Layer 3 of a small transformer language model trained on English Wikipedia (9 layers, counted from 0, width 96).
In attention head 1, each number of a token's query is one row of weights dot the token's vector x. The head spreads its attention over the tokens so far by the softmax of query dot key.

Query weights of the head. A number n stands for (n - 500) times 0.00091.
q0: 324 613 330 364 481 321 404 548 468 575 605 370 674 452 590 611 531 569 452 455 404 594 460 618 463 601 559 517 515 487 386 658 436 335 618 440 549 524 434 476 498 472 456 444 528 637 473 684 382 671 669 550 550 452 432 561 602 476 347 423 543 592 417 515 614 564 597 463 440 497 328 545 563 545 635 533 559 330 521 461 598 337 471 551 466 430 592 443 628 463 479 539 396 568 497 520
q1: 391 441 427 495 488 654 392 672 586 469 626 655 466 477 489 499 555 541 426 399 428 540 494 432 495 507 482 496 529 551 367 385 568 506 493 408 443 383 566 549 484 521 505 568 499 389 534 580 418 551 612 420 617 522 602 510 588 536 497 437 359 411 330 586 627 565 477 453 328 636 403 423 496 404 442 576 530 467 372 572 712 416 561 547 432 471 480 523 382 485 443 536 366 398 511 621
q2: 570 440 540 613 606 425 479 537 447 531 422 612 534 433 409 523 469 492 611 585 547 486 626 514 558 437 427 451 568 484 538 485 584 423 469 585 608 528 586 445 548 402 546 407 443 496 414 563 433 495 563 614 394 521 543 519 556 482 422 523 387 591 389 574 454 615 490 597 497 444 449 561 573 480 441 423 552 366 296 444 551 577 498 367 526 481 461 490 407 438 589 534 554 487 422 465
q3: 490 449 524 359 495 315 416 446 405 605 633 240 520 480 446 499 307 737 481 681 343 514 353 653 535 411 476 597 690 522 706 733 362 438 607 419 530 559 504 540 495 508 605 399 405 568 461 598 397 554 490 611 381 529 220 593 414 661 556 402 437 554 632 327 408 542 622 361 608 496 547 382 360 421 367 388 715 241 713 471 518 507 612 450 343 430 465 546 514 709 429 616 543 442 441 559
q4: 418 429 473 374 562 426 528 553 641 521 567 404 543 442 471 474 543 644 510 466 468 586 443 547 529 634 453 568 425 450 563 588 430 443 661 483 453 352 404 585 421 585 442 374 455 601 533 574 533 442 469 476 496 368 422 486 702 580 414 401 608 507 455 494 579 511 610 456 418 562 562 535 458 497 478 516 550 505 758 479 476 450 401 514 538 457 434 466 548 446 335 537 541 628 584 524
q5: 483 561 496 397 465 419 482 693 622 598 586 631 421 549 450 519 568 292 587 448 439 536 677 517 331 488 403 548 516 622 278 345 392 616 528 462 578 428 449 447 586 508 551 584 551 517 511 511 558 412 524 342 401 587 683 380 374 421 483 656 592 418 560 526 619 294 284 576 518 504 481 677 454 343 559 709 460 597 442 526 445 547 660 643 578 591 507 630 507 566 598 330 320 474 448 333
q6: 384 310 595 629 528 615 605 520 525 450 362 458 594 449 513 516 458 587 399 490 421 414 427 472 416 510 644 565 448 340 428 448 603 477 525 620 462 542 575 412 485 551 523 330 585 357 579 490 334 468 408 505 723 436 438 440 662 508 430 405 472 529 367 437 415 510 506 593 339 436 552 449 520 464 523 559 589 516 390 652 386 493 358 348 493 437 513 604 436 333 298 471 449 547 611 558
q7: 581 544 663 458 650 445 608 478 491 541 462 256 589 440 583 431 582 619 504 742 614 405 423 549 600 569 362 467 558 594 616 703 522 441 497 539 416 611 486 511 341 576 436 508 363 440 340 636 557 419 484 578 437 577 415 574 683 454 434 307 534 516 556 542 331 579 570 490 441 550 582 373 443 494 535 299 544 502 452 414 468 467 353 505 413 596 472 395 527 581 418 682 669 412 484 500
q8: 597 451 597 563 527 494 504 396 500 464 455 355 535 425 527 528 548 805 431 730 516 526 465 507 532 479 432 548 481 503 872 612 548 407 387 524 328 658 535 580 513 568 376 546 374 522 347 603 420 452 532 587 306 491 331 501 517 544 396 280 516 615 496 444 306 679 604 543 482 517 602 431 585 724 479 319 438 573 523 432 581 641 389 293 404 411 500 298 533 530 516 727 651 515 464 566
q9: 468 612 514 591 459 427 405 596 624 367 474 581 392 562 417 497 514 501 567 266 549 540 527 486 465 502 337 532 422 424 603 426 498 555 647 517 513 439 484 588 547 525 455 566 395 414 538 500 412 587 479 412 343 465 597 380 444 485 586 600 521 565 403 670 628 575 330 368 636 395 534 578 450 423 508 614 403 519 565 534 610 513 546 631 505 445 462 624 606 443 512 458 288 611 457 387
q10: 662 313 292 837 454 494 514 545 406 443 492 428 617 651 584 467 636 600 550 453 649 500 403 459 487 540 467 649 608 372 428 593 449 410 599 509 455 351 493 602 669 527 609 302 432 510 445 498 337 582 611 556 428 624 456 408 608 464 479 517 444 570 520 503 625 646 311 555 377 485 518 326 402 430 478 489 515 438 640 412 478 569 528 474 514 395 410 357 618 502 384 392 621 481 438 433
q11: 491 422 559 515 332 433 625 171 530 463 618 345 496 518 532 464 414 646 442 615 570 545 387 684 508 390 448 557 500 448 421 629 639 483 501 456 505 311 645 448 393 751 573 472 618 538 653 492 405 582 555 590 517 561 458 544 456 643 632 337 516 519 594 558 482 536 572 563 401 494 327 324 324 587 513 469 647 569 494 481 485 397 469 481 546 632 273 445 506 495 501 524 638 434 536 543
q12: 424 451 399 411 476 468 507 618 536 554 418 515 386 549 480 458 548 681 524 565 523 567 422 536 457 500 574 548 592 503 655 515 508 399 418 506 530 569 452 318 516 613 409 556 451 282 459 702 664 509 467 555 649 615 357 499 579 445 432 650 464 547 543 357 484 580 445 468 352 542 359 488 475 718 448 483 489 544 434 391 518 359 563 454 507 419 746 524 551 496 432 411 625 537 398 489
q13: 478 466 577 761 590 416 309 426 488 465 552 497 577 363 628 570 523 477 509 410 505 568 477 380 516 542 597 603 496 677 657 653 518 519 440 598 479 666 356 408 494 498 513 493 338 653 435 423 607 389 346 392 493 503 455 546 381 506 489 504 463 611 612 586 413 506 399 539 524 483 509 316 508 435 526 588 383 541 547 514 606 609 677 405 468 635 702 306 391 452 502 459 470 389 562 633
q14: 489 613 483 477 648 699 483 521 619 367 452 438 637 512 548 534 425 502 585 492 448 382 480 500 303 607 372 501 711 438 746 652 548 256 509 565 415 641 571 578 627 225 573 549 668 526 451 699 505 504 410 460 559 542 459 540 543 398 399 633 415 582 470 413 549 419 419 247 499 525 401 575 369 570 555 388 602 548 460 458 519 382 466 487 460 552 470 464 344 484 420 509 461 492 513 523
q15: 460 555 473 609 432 337 523 396 625 608 443 528 532 560 468 486 414 324 501 462 447 636 561 540 549 522 98 476 553 511 369 464 647 614 738 512 544 553 590 537 618 553 585 557 495 650 421 581 719 509 478 492 515 533 519 638 526 573 637 452 313 320 492 427 461 329 481 628 388 430 459 427 655 373 518 650 577 564 444 625 505 506 594 524 406 398 516 616 512 530 551 537 437 323 408 581
q16: 368 414 519 342 568 614 495 490 698 552 419 445 491 459 376 586 397 491 511 521 348 577 578 437 444 584 501 486 447 605 629 541 467 721 619 417 642 501 428 443 414 438 637 433 391 541 502 464 558 490 435 617 364 465 402 647 566 554 652 544 628 523 563 545 399 545 463 144 539 504 439 582 680 388 564 464 614 363 629 495 538 365 543 509 591 456 492 433 538 437 377 419 558 330 311 416
q17: 461 260 673 394 559 469 622 421 263 476 407 526 468 479 429 464 445 391 503 441 526 502 615 421 480 509 464 706 485 445 546 577 562 404 479 432 501 564 521 605 581 546 443 535 465 495 458 440 363 555 528 465 291 585 640 590 616 396 588 488 379 546 492 416 628 470 410 472 574 673 500 463 331 565 427 602 461 545 456 608 739 550 577 452 601 331 553 514 583 455 469 595 472 461 450 489
q18: 467 467 421 426 471 510 534 335 448 392 494 595 531 421 553 507 400 461 413 678 493 373 706 430 457 402 506 608 517 573 496 285 549 670 290 511 437 456 604 434 682 372 490 519 652 513 496 374 448 591 558 632 610 538 438 461 402 446 666 478 520 592 506 501 468 473 365 618 665 548 552 431 556 433 500 390 561 419 345 412 451 384 539 314 403 639 643 637 365 518 560 560 568 502 500 464
q19: 706 447 556 548 513 402 403 486 513 551 569 364 447 474 522 335 454 593 516 525 304 592 454 459 530 452 433 504 399 576 442 574 605 453 568 565 428 540 527 586 597 623 577 460 569 462 552 549 619 348 349 598 456 522 468 360 623 498 676 466 651 540 555 455 520 397 377 483 307 630 606 240 355 511 467 473 347 476 705 508 428 655 529 580 362 619 244 553 540 605 461 626 330 536 497 451
q20: 420 216 664 530 613 432 489 547 668 496 489 484 652 516 504 482 579 583 243 436 428 453 652 460 444 531 528 326 499 537 463 502 410 568 480 476 418 476 429 688 422 430 699 541 471 518 656 512 400 480 469 446 485 554 278 497 467 398 260 422 578 369 353 515 630 596 580 527 506 444 524 393 614 526 652 564 525 419 450 427 586 597 397 563 408 447 529 317 476 369 561 495 497 623 480 646
q21: 554 520 564 468 385 524 401 480 613 421 589 331 471 530 496 565 656 443 479 573 581 416 401 478 565 543 439 490 465 565 640 580 566 349 469 364 553 585 534 466 465 643 664 502 397 599 363 546 508 471 485 417 487 632 458 545 406 512 307 497 509 641 410 391 463 418 290 607 547 666 560 507 458 414 416 667 562 732 424 641 507 530 215 495 454 495 385 543 489 534 398 397 544 282 474 543
q22: 468 566 437 605 431 483 474 448 482 557 496 595 571 627 562 519 460 230 670 567 426 365 547 502 552 501 548 480 507 544 481 536 396 496 373 441 559 486 446 487 373 432 563 464 378 535 515 384 593 394 522 546 456 462 553 224 439 501 445 528 347 331 595 424 344 548 424 561 636 655 602 667 508 461 534 446 511 657 672 557 487 621 219 679 527 420 576 576 463 411 510 662 601 592 469 625
q23: 514 532 525 484 430 512 482 519 294 478 392 391 569 632 654 581 432 529 573 559 351 514 311 508 452 469 546 491 596 459 402 491 729 530 389 391 554 707 557 559 515 497 598 512 440 392 392 408 364 635 637 352 572 556 566 523 570 586 422 564 519 646 378 495 287 560 495 534 445 595 656 574 429 519 541 475 513 576 420 507 597 451 475 381 294 583 532 413 441 571 475 545 556 586 487 532
q24: 423 500 499 538 315 496 636 488 546 511 371 485 479 597 518 467 558 629 428 584 494 420 555 529 355 589 606 500 538 261 547 709 507 557 392 401 575 341 523 483 674 599 24 473 372 654 454 528 464 485 620 554 417 397 460 565 471 492 300 459 517 696 614 398 509 468 569 355 494 591 562 485 414 474 359 550 495 488 526 444 658 502 589 568 514 561 420 477 535 506 432 522 304 462 404 681
q25: 524 463 491 567 267 728 334 459 336 549 537 439 498 533 532 555 518 385 430 331 459 400 430 433 478 471 542 507 652 584 263 478 466 718 420 555 450 457 546 518 480 389 328 769 628 433 523 580 404 499 359 600 613 706 710 538 458 515 529 865 550 443 562 533 452 311 345 544 703 458 433 604 579 532 508 557 439 527 193 526 581 469 592 625 581 536 535 609 575 273 463 340 398 356 675 607
q26: 433 375 402 481 473 320 472 646 385 568 488 518 426 442 510 306 629 451 624 436 344 455 582 701 516 517 510 556 474 458 623 610 614 558 519 419 406 367 396 524 360 360 501 697 421 685 438 531 447 566 548 561 643 424 505 571 491 452 549 435 500 511 606 587 443 531 396 449 537 548 576 457 356 472 415 452 515 599 340 553 486 535 677 566 417 458 497 529 547 510 520 554 504 536 491 603
q27: 552 466 475 437 515 515 604 471 295 450 486 566 494 407 583 419 596 577 500 724 454 473 484 500 531 607 383 493 476 568 486 610 450 363 478 532 467 437 681 593 441 270 480 518 433 356 545 516 543 574 641 576 489 452 404 441 440 563 577 423 450 474 630 406 317 490 527 548 418 441 423 392 444 600 470 448 491 595 533 742 467 523 490 504 692 456 554 477 476 346 489 518 449 376 518 408
q28: 568 441 367 423 406 524 566 555 631 465 440 329 386 241 588 408 461 592 509 439 491 426 610 589 503 363 485 494 544 451 556 530 483 590 648 658 546 539 559 552 393 491 515 454 296 590 360 615 586 436 502 517 509 357 460 776 459 464 522 628 403 663 583 462 499 512 440 369 338 474 469 613 424 765 641 589 533 542 617 524 423 603 486 589 409 397 530 486 534 662 423 547 450 518 547 345
q29: 548 468 444 618 489 587 493 398 245 449 464 578 487 629 380 491 582 594 355 432 799 495 391 504 493 487 603 468 448 318 405 553 492 561 624 444 432 512 647 452 383 496 598 578 615 601 449 532 526 351 347 360 573 459 443 569 481 468 555 479 650 381 520 457 628 477 644 473 586 496 504 565 625 442 525 622 425 272 443 618 375 442 374 621 414 475 624 359 436 505 384 335 640 462 479 536
q30: 715 499 294 459 565 559 335 439 528 703 536 343 562 415 527 350 418 436 496 620 627 571 402 697 528 485 650 463 458 345 531 534 590 598 502 653 443 492 404 378 559 442 515 554 531 572 483 587 437 447 396 466 564 612 454 425 455 466 322 565 509 436 424 433 382 540 418 427 455 515 555 538 571 435 525 572 628 426 459 617 459 663 363 489 590 399 409 455 578 599 548 454 493 367 544 584
q31: 430 593 529 726 486 519 490 514 613 477 509 679 558 410 561 512 504 609 363 459 466 452 354 552 471 508 388 664 709 535 484 397 385 464 610 641 673 550 550 412 372 462 406 615 468 569 510 465 434 656 548 595 354 508 445 429 702 483 524 498 348 578 521 510 372 524 503 445 556 394 617 467 371 501 372 448 587 418 474 546 585 613 341 276 329 488 401 597 688 438 314 549 400 540 551 442

Each question shows a short text with each token's key, already scaled and adjusted for position as the last token sees it. A number n stands for (n - 500) times 0.0044.

Then comes the last token's vector x. A number n stands for (n - 500) times 0.014.

0 " shot": 498 464 472 545 613 611 327 462 376 704 481 689 542 506 506 485 406 445 563 489 597 474 548 579 435 475 434 475 547 574 669 517
1 "g": 506 542 466 575 557 615 356 479 427 738 421 713 583 538 568 486 416 441 591 499 554 514 472 605 433 431 437 524 430 603 691 525
2 "un": 553 538 495 515 509 528 461 433 417 630 496 534 532 581 526 533 393 517 569 573 561 483 519 622 484 415 538 570 516 512 610 496
3 ".": 492 506 480 516 564 499 243 457 364 848 394 623 632 539 504 527 463 556 569 442 563 466 543 619 461 439 504 567 603 545 548 522
4 " Loc": 399 513 452 425 585 620 352 477 356 722 386 663 576 483 598 567 399 488 628 517 584 461 486 635 478 437 415 482 448 651 641 513
5 "al": 437 484 445 425 521 540 378 432 401 683 422 602 642 584 496 520 413 499 620 513 643 410 489 558 476 430 486 622 485 588 597 509
x: 559 623 479 193 490 523 438 455 604 480 403 463 356 602 426 515 698 541 411 558 549 508 633 481 627 436 449 536 435 455 263 406 498 457 635 464 456 534 348 541 591 422 487 539 295 570 554 483 526 668 422 628 511 455 502 401 333 494 499 494 412 439 378 484 457 495 335 492 594 512 567 695 555 466 577 569 333 565 587 607 610 505 507 760 586 703 503 437 471 456 627 318 447 643 488 434
To which token does the last token give the most attention? 3 "."

0 " as": 511 451 438 492 626 640 295 438 342 736 477 647 531 591 553 567 420 490 611 497 606 463 490 654 567 457 517 564 565 500 628 597
1 " President": 569 436 521 522 609 586 325 504 373 752 371 688 516 473 551 533 407 510 613 549 586 408 443 603 447 469 492 529 551 538 572 494
2 " of": 489 524 494 533 519 638 415 477 298 777 421 610 603 551 606 578 396 504 560 460 543 432 493 608 528 417 499 536 530 524 529 547
3 " the": 499 492 492 519 494 579 424 485 266 802 436 644 566 572 542 495 462 565 550 529 504 445 518 555 534 409 465 544 514 522 544 604
4 " New": 499 496 411 430 551 536 379 463 381 792 410 634 583 516 511 501 414 519 554 493 564 404 531 572 452 393 395 618 462 602 595 526
5 " Jersey": 456 475 538 471 545 518 341 423 378 741 429 705 545 484 488 512 448 532 528 505 555 448 556 576 448 411 449 578 451 591 568 595
x: 378 642 540 494 478 404 315 525 622 493 384 435 529 614 523 416 691 379 495 519 400 332 700 565 497 549 409 443 429 523 312 600 638 626 428 500 562 435 583 723 565 527 439 475 448 434 473 498 503 553 600 364 522 565 586 435 264 642 577 536 499 540 439 534 592 365 490 320 482 510 446 778 480 495 623 611 531 449 435 531 570 464 548 623 675 566 396 456 348 458 598 472 405 477 363 398
To which token does the last token give the most attention? 2 " of"

0 "isc": 500 473 445 528 587 543 369 497 355 698 488 686 605 543 563 506 382 448 566 517 569 450 482 573 518 494 380 515 465 658 638 506
1 "an": 571 457 434 531 523 568 393 480 419 739 454 600 596 617 556 515 452 461 574 547 587 455 450 590 472 424 437 607 450 561 638 550
2 " mission": 585 593 455 523 524 616 362 457 374 747 469 699 493 499 511 565 367 512 542 581 601 506 527 626 478 410 483 506 514 575 675 547
3 "ary": 500 552 499 542 515 580 392 459 340 712 441 657 552 513 478 552 402 480 613 523 583 477 509 545 485 422 451 532 521 503 594 542
4 " f": 484 480 398 436 542 599 366 522 390 671 432 615 648 547 524 428 346 479 570 461 581 481 567 639 421 478 432 505 510 653 568 540
5 "ri": 479 447 440 496 519 582 410 500 464 729 398 512 553 629 590 496 359 483 632 506 504 541 532 625 451 492 506 545 456 559 610 565
x: 592 477 533 380 540 473 605 508 354 430 625 525 474 690 383 505 537 579 505 240 506 430 592 469 498 476 503 627 480 750 597 372 285 457 404 528 486 503 373 575 353 511 331 537 367 486 470 338 571 494 361 394 533 427 635 582 419 462 407 613 510 578 482 600 427 422 482 699 579 373 388 505 565 446 587 614 535 531 449 494 432 634 426 674 497 796 375 378 605 576 595 532 615 446 551 482
Which two tokens does the last token look at most, in order? 4 " f", 5 "ri"

0 "ied": 490 435 507 519 570 574 395 429 336 668 524 653 577 527 506 528 419 480 588 565 542 470 575 573 475 437 432 555 465 491 630 518
1 " def": 536 555 365 565 603 584 310 580 360 649 472 577 533 529 579 479 372 425 587 528 567 436 497 607 409 446 475 492 497 710 611 489
2 "ensive": 525 496 465 543 541 576 367 459 292 735 508 638 532 479 474 503 443 518 624 474 581 386 550 548 489 379 410 558 444 512 614 556
3 " line": 479 590 419 476 596 632 344 418 371 788 470 771 540 474 505 529 407 473 565 565 635 421 510 630 467 422 425 583 375 559 707 489
4 " (": 493 490 376 480 548 717 261 390 405 831 409 714 544 570 505 497 415 511 642 564 541 477 505 589 528 352 336 598 541 564 613 528
5 "M": 444 475 374 395 550 605 338 431 438 795 310 709 612 554 500 465 324 476 651 533 571 439 569 630 448 406 401 632 446 618 666 530
x: 596 504 544 330 566 574 270 547 485 449 516 549 197 700 522 561 673 381 463 394 388 489 426 510 487 538 380 337 547 544 487 456 407 301 515 463 657 427 455 695 448 664 485 642 457 479 552 455 441 489 496 714 477 432 551 407 479 526 388 597 490 611 445 659 544 420 542 492 583 402 437 531 515 554 499 624 557 518 310 458 558 467 532 518 638 419 588 516 673 319 683 479 554 602 335 515
To which token does the last token give the most attention? 3 " line"

0 "th": 541 432 446 537 540 546 433 431 382 634 513 673 587 539 543 554 398 483 585 521 661 482 488 555 463 515 400 562 460 577 664 497
1 " Division": 585 503 444 501 493 557 411 439 375 674 439 713 538 498 475 513 416 503 576 526 669 411 511 590 441 418 441 555 442 579 642 462
2 " had": 559 512 440 537 636 670 216 493 349 860 474 687 585 591 459 516 392 505 563 556 497 477 382 667 564 465 423 478 566 564 671 560
3 " not": 506 574 404 536 615 592 307 505 325 853 405 656 538 586 487 555 466 500 606 499 565 483 570 603 502 453 503 464 570 538 664 553
4 " yet": 499 541 430 512 642 639 241 489 383 813 334 705 584 488 499 485 460 427 663 572 526 441 482 609 501 473 483 473 571 500 703 560
5 " arrived": 401 455 497 492 567 633 324 462 308 756 474 723 553 522 522 516 461 434 531 574 538 493 526 568 455 433 460 493 521 557 638 484
x: 329 557 336 632 475 585 323 511 555 470 465 553 609 525 533 440 488 344 543 354 433 642 569 534 323 514 480 564 470 550 558 431 429 677 494 499 427 517 476 551 416 310 479 550 426 533 472 384 597 526 598 593 277 432 592 579 425 496 502 648 671 613 448 660 384 640 571 305 698 491 427 639 504 497 461 605 395 502 611 476 631 280 577 518 515 382 580 464 534 552 601 604 366 552 357 339
Which token does the last token look at most, and with what share of its attention? 3 " not", with about 60%

0 "raw": 602 478 521 506 586 555 366 414 459 703 436 647 495 507 553 399 371 440 555 537 573 544 541 601 428 464 435 524 555 530 591 519
1 "al": 563 490 485 540 506 536 404 456 435 671 450 584 543 563 510 527 444 504 581 546 624 475 496 511 474 452 512 618 513 487 597 562
2 " route": 518 543 476 543 550 596 405 432 400 722 472 718 498 484 523 558 466 545 526 557 595 481 525 633 447 449 467 538 472 522 626 508
3 " of": 470 504 480 541 499 609 415 466 304 796 422 613 578 569 579 571 432 494 557 492 548 435 508 601 524 409 505 524 531 507 538 543
4 " the": 507 495 485 520 488 558 426 479 271 802 444 654 558 573 533 498 487 553 541 545 514 439 537 550 534 409 472 538 518 520 553 597
5 " Greek": 475 484 502 406 498 619 395 457 378 684 438 634 570 526 517 565 422 521 592 545 607 473 496 549 515 436 460 563 462 561 571 571
x: 440 660 411 397 526 500 455 464 525 571 560 487 488 689 412 379 421 473 505 528 431 597 672 622 509 547 477 432 325 518 409 593 353 575 596 427 534 462 512 489 458 511 403 537 388 362 587 480 402 612 604 466 586 547 526 505 187 643 694 508 609 497 395 425 362 428 376 430 567 462 406 634 529 454 647 603 562 545 498 523 623 441 510 586 611 540 541 440 300 507 694 479 249 598 549 446
To which token does the last token give the most attention? 3 " of"

0 " occup": 507 491 457 521 546 589 344 574 387 735 470 547 557 539 592 417 335 461 575 485 557 462 490 539 490 426 554 451 564 620 645 502
1 "y": 540 471 507 515 540 538 411 481 403 701 382 599 540 535 554 489 432 476 593 532 592 484 474 615 458 458 554 519 501 515 559 566
2 " and": 473 458 455 604 534 648 343 437 334 798 431 723 560 545 493 518 459 475 633 539 516 427 512 599 524 406 508 565 563 477 526 593
3 " def": 416 501 339 465 571 613 314 548 369 656 451 602 551 523 585 481 375 440 594 535 582 451 481 631 381 452 481 505 494 713 593 509
4 "end": 484 495 538 549 607 582 334 579 314 724 418 551 566 546 589 471 454 455 541 553 500 509 471 624 509 456 520 468 502 574 654 510
5 " the": 510 516 467 509 490 571 406 488 259 810 440 653 561 575 541 496 491 542 546 545 513 431 521 556 531 423 470 543 522 521 542 606
x: 387 534 578 481 491 552 543 476 516 517 447 480 391 434 413 392 441 557 549 404 515 522 551 667 528 484 594 472 448 497 485 487 487 531 409 433 520 524 398 449 428 399 617 519 397 387 563 549 530 526 401 535 458 573 764 445 37 570 483 569 590 444 372 620 564 575 510 480 514 670 532 758 303 546 573 576 558 530 320 467 502 488 660 522 669 442 400 507 463 542 556 497 422 426 546 500
To which token does the last token give the most attention? 2 " and"

0 " ": 549 615 509 551 597 585 273 485 433 719 395 696 570 581 547 474 364 478 632 529 607 482 562 628 506 434 410 576 483 564 653 487
1 "2": 497 518 488 459 502 532 308 484 439 745 414 699 585 537 490 505 366 511 629 485 590 456 563 573 487 458 407 585 544 578 614 531
2 "0": 502 527 554 507 495 485 300 498 466 723 359 720 592 565 520 507 434 518 590 507 555 443 519 581 464 506 482 574 535 474 610 529
3 "th": 462 598 460 475 522 555 422 424 393 682 496 668 594 618 574 575 406 482 585 554 646 518 468 554 440 518 392 526 454 551 697 539
4 " Division": 412 506 473 453 469 542 418 429 378 673 434 711 537 509 472 516 421 498 564 529 670 418 517 587 438 422 434 551 433 574 638 467
5 " had": 438 488 451 473 558 683 224 467 346 834 476 672 582 611 463 524 400 507 543 559 505 485 379 656 566 466 414 475 557 548 658 567
x: 432 474 419 352 395 364 425 589 618 448 449 492 429 527 473 536 412 488 592 329 300 568 570 565 505 623 529 507 534 813 617 444 682 512 445 621 465 478 565 517 365 460 472 466 515 469 704 520 434 475 457 533 355 355 475 572 375 532 630 750 474 488 400 555 352 684 478 408 630 755 530 659 488 428 461 456 310 404 588 555 541 396 608 515 575 465 430 563 413 586 544 445 414 487 485 451
Which two tokens does the last token look at most, in order? 5 " had", 2 "0"

0 " nar": 544 437 506 535 602 575 362 467 416 619 469 569 559 596 577 579 366 468 614 587 569 483 521 600 496 485 447 460 453 611 597 479
1 "row": 519 527 516 547 563 596 374 449 389 674 522 670 533 550 513 488 438 454 569 601 587 485 490 585 425 408 474 459 512 592 627 516
2 " O": 516 536 374 478 608 567 302 477 478 741 403 614 517 543 544 429 337 452 676 493 618 355 428 563 384 485 409 587 463 590 569 575
3 "'": 478 540 483 498 527 592 362 463 406 716 473 643 606 565 641 515 387 520 554 466 623 541 502 572 442 556 459 542 514 626 528 630
4 "N": 455 576 410 438 542 604 293 492 417 802 346 716 618 560 562 531 407 484 644 458 574 423 476 587 466 435 390 608 453 562 642 585
5 "e": 509 475 416 423 553 556 390 498 448 750 383 639 663 514 617 453 354 446 576 508 592 480 502 620 409 531 436 625 497 627 607 537
x: 458 410 457 200 629 523 461 604 396 429 610 632 518 432 416 434 630 410 486 382 431 557 437 449 484 573 228 583 535 463 473 327 348 418 617 489 425 562 486 685 455 607 544 618 329 557 521 462 566 568 417 513 447 403 603 447 432 343 626 609 644 648 527 482 468 421 469 670 566 380 560 548 544 508 573 634 475 640 511 571 482 631 468 493 551 434 572 383 485 559 656 323 663 409 314 558
Which token does the last token look at most, and with what share of its attention? 3 "'", with about 40%

0 "\n": 529 472 424 502 579 564 237 503 329 968 343 646 583 535 557 476 446 527 512 525 545 515 483 607 536 387 502 547 524 552 516 601
1 "The": 500 501 488 539 534 574 407 481 253 867 423 621 591 592 556 459 478 558 581 553 500 431 496 568 491 409 468 546 533 516 543 569
2 " Greek": 512 516 409 439 544 622 375 475 382 714 431 638 583 525 521 554 423 518 602 535 608 472 490 554 513 446 461 575 454 567 562 577
3 " ": 442 347 454 551 620 665 287 503 387 781 382 694 574 534 531 489 435 486 605 512 576 411 518 618 552 450 457 575 502 554 631 486
4 "2": 517 482 518 457 525 558 324 500 408 809 390 703 612 517 475 505 412 493 607 455 557 410 578 548 515 483 459 594 574 593 606 536
5 "0": 509 494 528 542 521 512 319 510 440 756 348 726 614 536 517 510 476 514 579 480 530 401 531 565 485 519 525 586 562 491 601 525
x: 374 827 549 420 573 531 497 430 578 621 505 570 494 555 417 380 495 530 521 367 313 566 594 488 499 514 534 505 387 533 442 357 440 397 509 243 504 589 497 583 566 354 568 503 499 555 482 391 597 707 417 385 593 585 438 531 379 449 385 567 601 403 555 562 536 508 426 323 489 437 545 464 445 302 562 611 453 481 493 498 635 498 720 430 510 529 519 671 587 615 614 319 672 351 458 483
Which token does the last token look at most, and with what share of its attention? 0 "\n", with about 70%

0 " was": 452 479 469 568 680 645 260 500 283 897 477 788 662 604 482 489 442 504 553 528 576 472 381 647 613 473 436 502 547 561 615 545
1 " born": 568 415 446 537 554 607 327 476 323 754 387 762 541 623 427 575 422 492 566 606 533 591 433 537 446 346 504 498 564 508 609 514
2 " in": 516 523 472 559 524 659 335 451 292 794 408 717 616 595 577 598 432 501 569 461 590 457 515 659 489 408 442 543 541 535 539 557
3 " ": 451 349 452 599 630 664 289 486 368 788 392 674 567 565 553 470 415 508 667 519 566 459 526 645 547 425 465 563 501 534 667 493
4 "1": 543 459 491 515 556 546 330 468 401 794 393 709 629 500 502 530 418 499 676 441 528 479 608 595 509 485 486 557 585 587 616 526
5 "9": 461 540 506 537 533 489 359 519 422 712 343 694 586 558 477 519 463 500 633 492 569 433 580 582 504 482 533 529 581 515 653 531
x: 425 734 490 477 526 449 404 424 477 516 480 547 410 546 542 679 470 536 612 432 438 574 560 471 410 576 477 437 375 698 518 440 437 452 457 299 659 588 561 619 711 465 642 550 471 543 490 333 609 707 473 467 456 442 385 465 389 482 480 525 620 376 516 527 584 526 478 306 518 468 515 475 340 375 592 581 520 376 282 518 647 480 678 552 528 527 587 578 594 595 473 238 528 527 372 423
To which token does the last token give the most attention? 2 " in"

0 " is": 476 525 476 565 692 667 236 465 324 885 467 766 612 595 547 440 452 468 603 541 555 454 395 639 575 451 456 505 537 547 597 544
1 " a": 472 502 482 556 545 621 331 439 332 855 420 716 554 594 491 499 471 467 594 579 559 420 473 604 507 396 428 524 524 558 538 580
2 " m": 523 544 339 509 574 646 369 523 401 726 433 634 572 524 557 483 354 496 623 512 603 525 642 706 451 462 403 495 525 637 605 541
3 "art": 489 558 439 519 582 532 348 459 416 712 398 587 550 576 475 420 362 413 535 534 570 534 453 555 485 478 382 501 502 534 607 537
4 "ial": 435 533 433 473 508 578 379 457 346 673 466 663 533 595 492 530 449 472 561 508 610 487 491 555 455 416 419 561 457 524 566 587
5 " ar": 399 531 402 452 509 559 409 478 407 649 391 605 562 651 470 453 421 534 618 533 602 482 516 598 490 431 476 550 553 570 601 549
x: 661 434 609 368 473 485 445 482 442 405 452 495 486 449 318 699 503 538 454 350 552 417 598 391 468 458 519 407 388 589 609 481 648 429 498 335 750 382 564 569 726 514 596 487 402 382 665 581 515 492 492 436 626 630 498 358 396 429 405 608 521 564 383 604 608 461 400 409 616 405 492 502 576 436 492 685 424 534 542 552 670 678 307 635 485 560 463 490 484 456 539 494 253 605 504 386
Which two tokens does the last token look at most, in order? 0 " is", 1 " a"

0 " of": 518 516 510 563 547 612 419 479 302 808 432 609 589 589 561 548 440 495 569 492 556 423 502 603 521 415 509 535 527 500 530 559
1 " F": 486 502 364 560 658 566 244 513 392 764 345 645 614 531 472 378 315 477 604 441 592 368 517 633 445 430 423 582 473 604 623 572
2 "ame": 462 546 477 516 592 549 371 450 381 677 467 635 565 537 546 418 371 516 567 491 609 509 476 573 430 501 507 597 534 542 556 555
3 ".": 476 501 477 505 566 509 281 476 345 857 412 619 678 551 495 513 475 568 585 438 562 474 564 595 476 452 512 584 593 532 548 516
4 " According": 438 480 381 524 619 694 374 438 353 828 385 611 602 489 575 545 426 513 587 569 547 477 529 596 490 447 505 556 543 539 714 498
5 "ly": 410 479 477 519 560 629 357 434 342 819 439 620 616 606 522 496 447 511 630 538 607 504 525 647 505 433 495 523 473 500 665 572
x: 491 516 348 362 500 404 413 562 370 512 464 461 280 699 487 547 438 629 520 271 548 621 668 470 351 405 382 585 460 780 632 424 564 489 423 582 570 504 441 410 513 519 466 554 679 499 586 491 609 535 589 476 431 381 582 518 518 461 546 441 527 449 414 521 468 525 490 466 647 450 505 740 504 498 588 584 201 417 404 566 550 511 559 740 653 477 505 485 542 505 513 437 360 316 433 445
Which token does the last token look at most, and with what share of its attention? 4 " According", with about 50%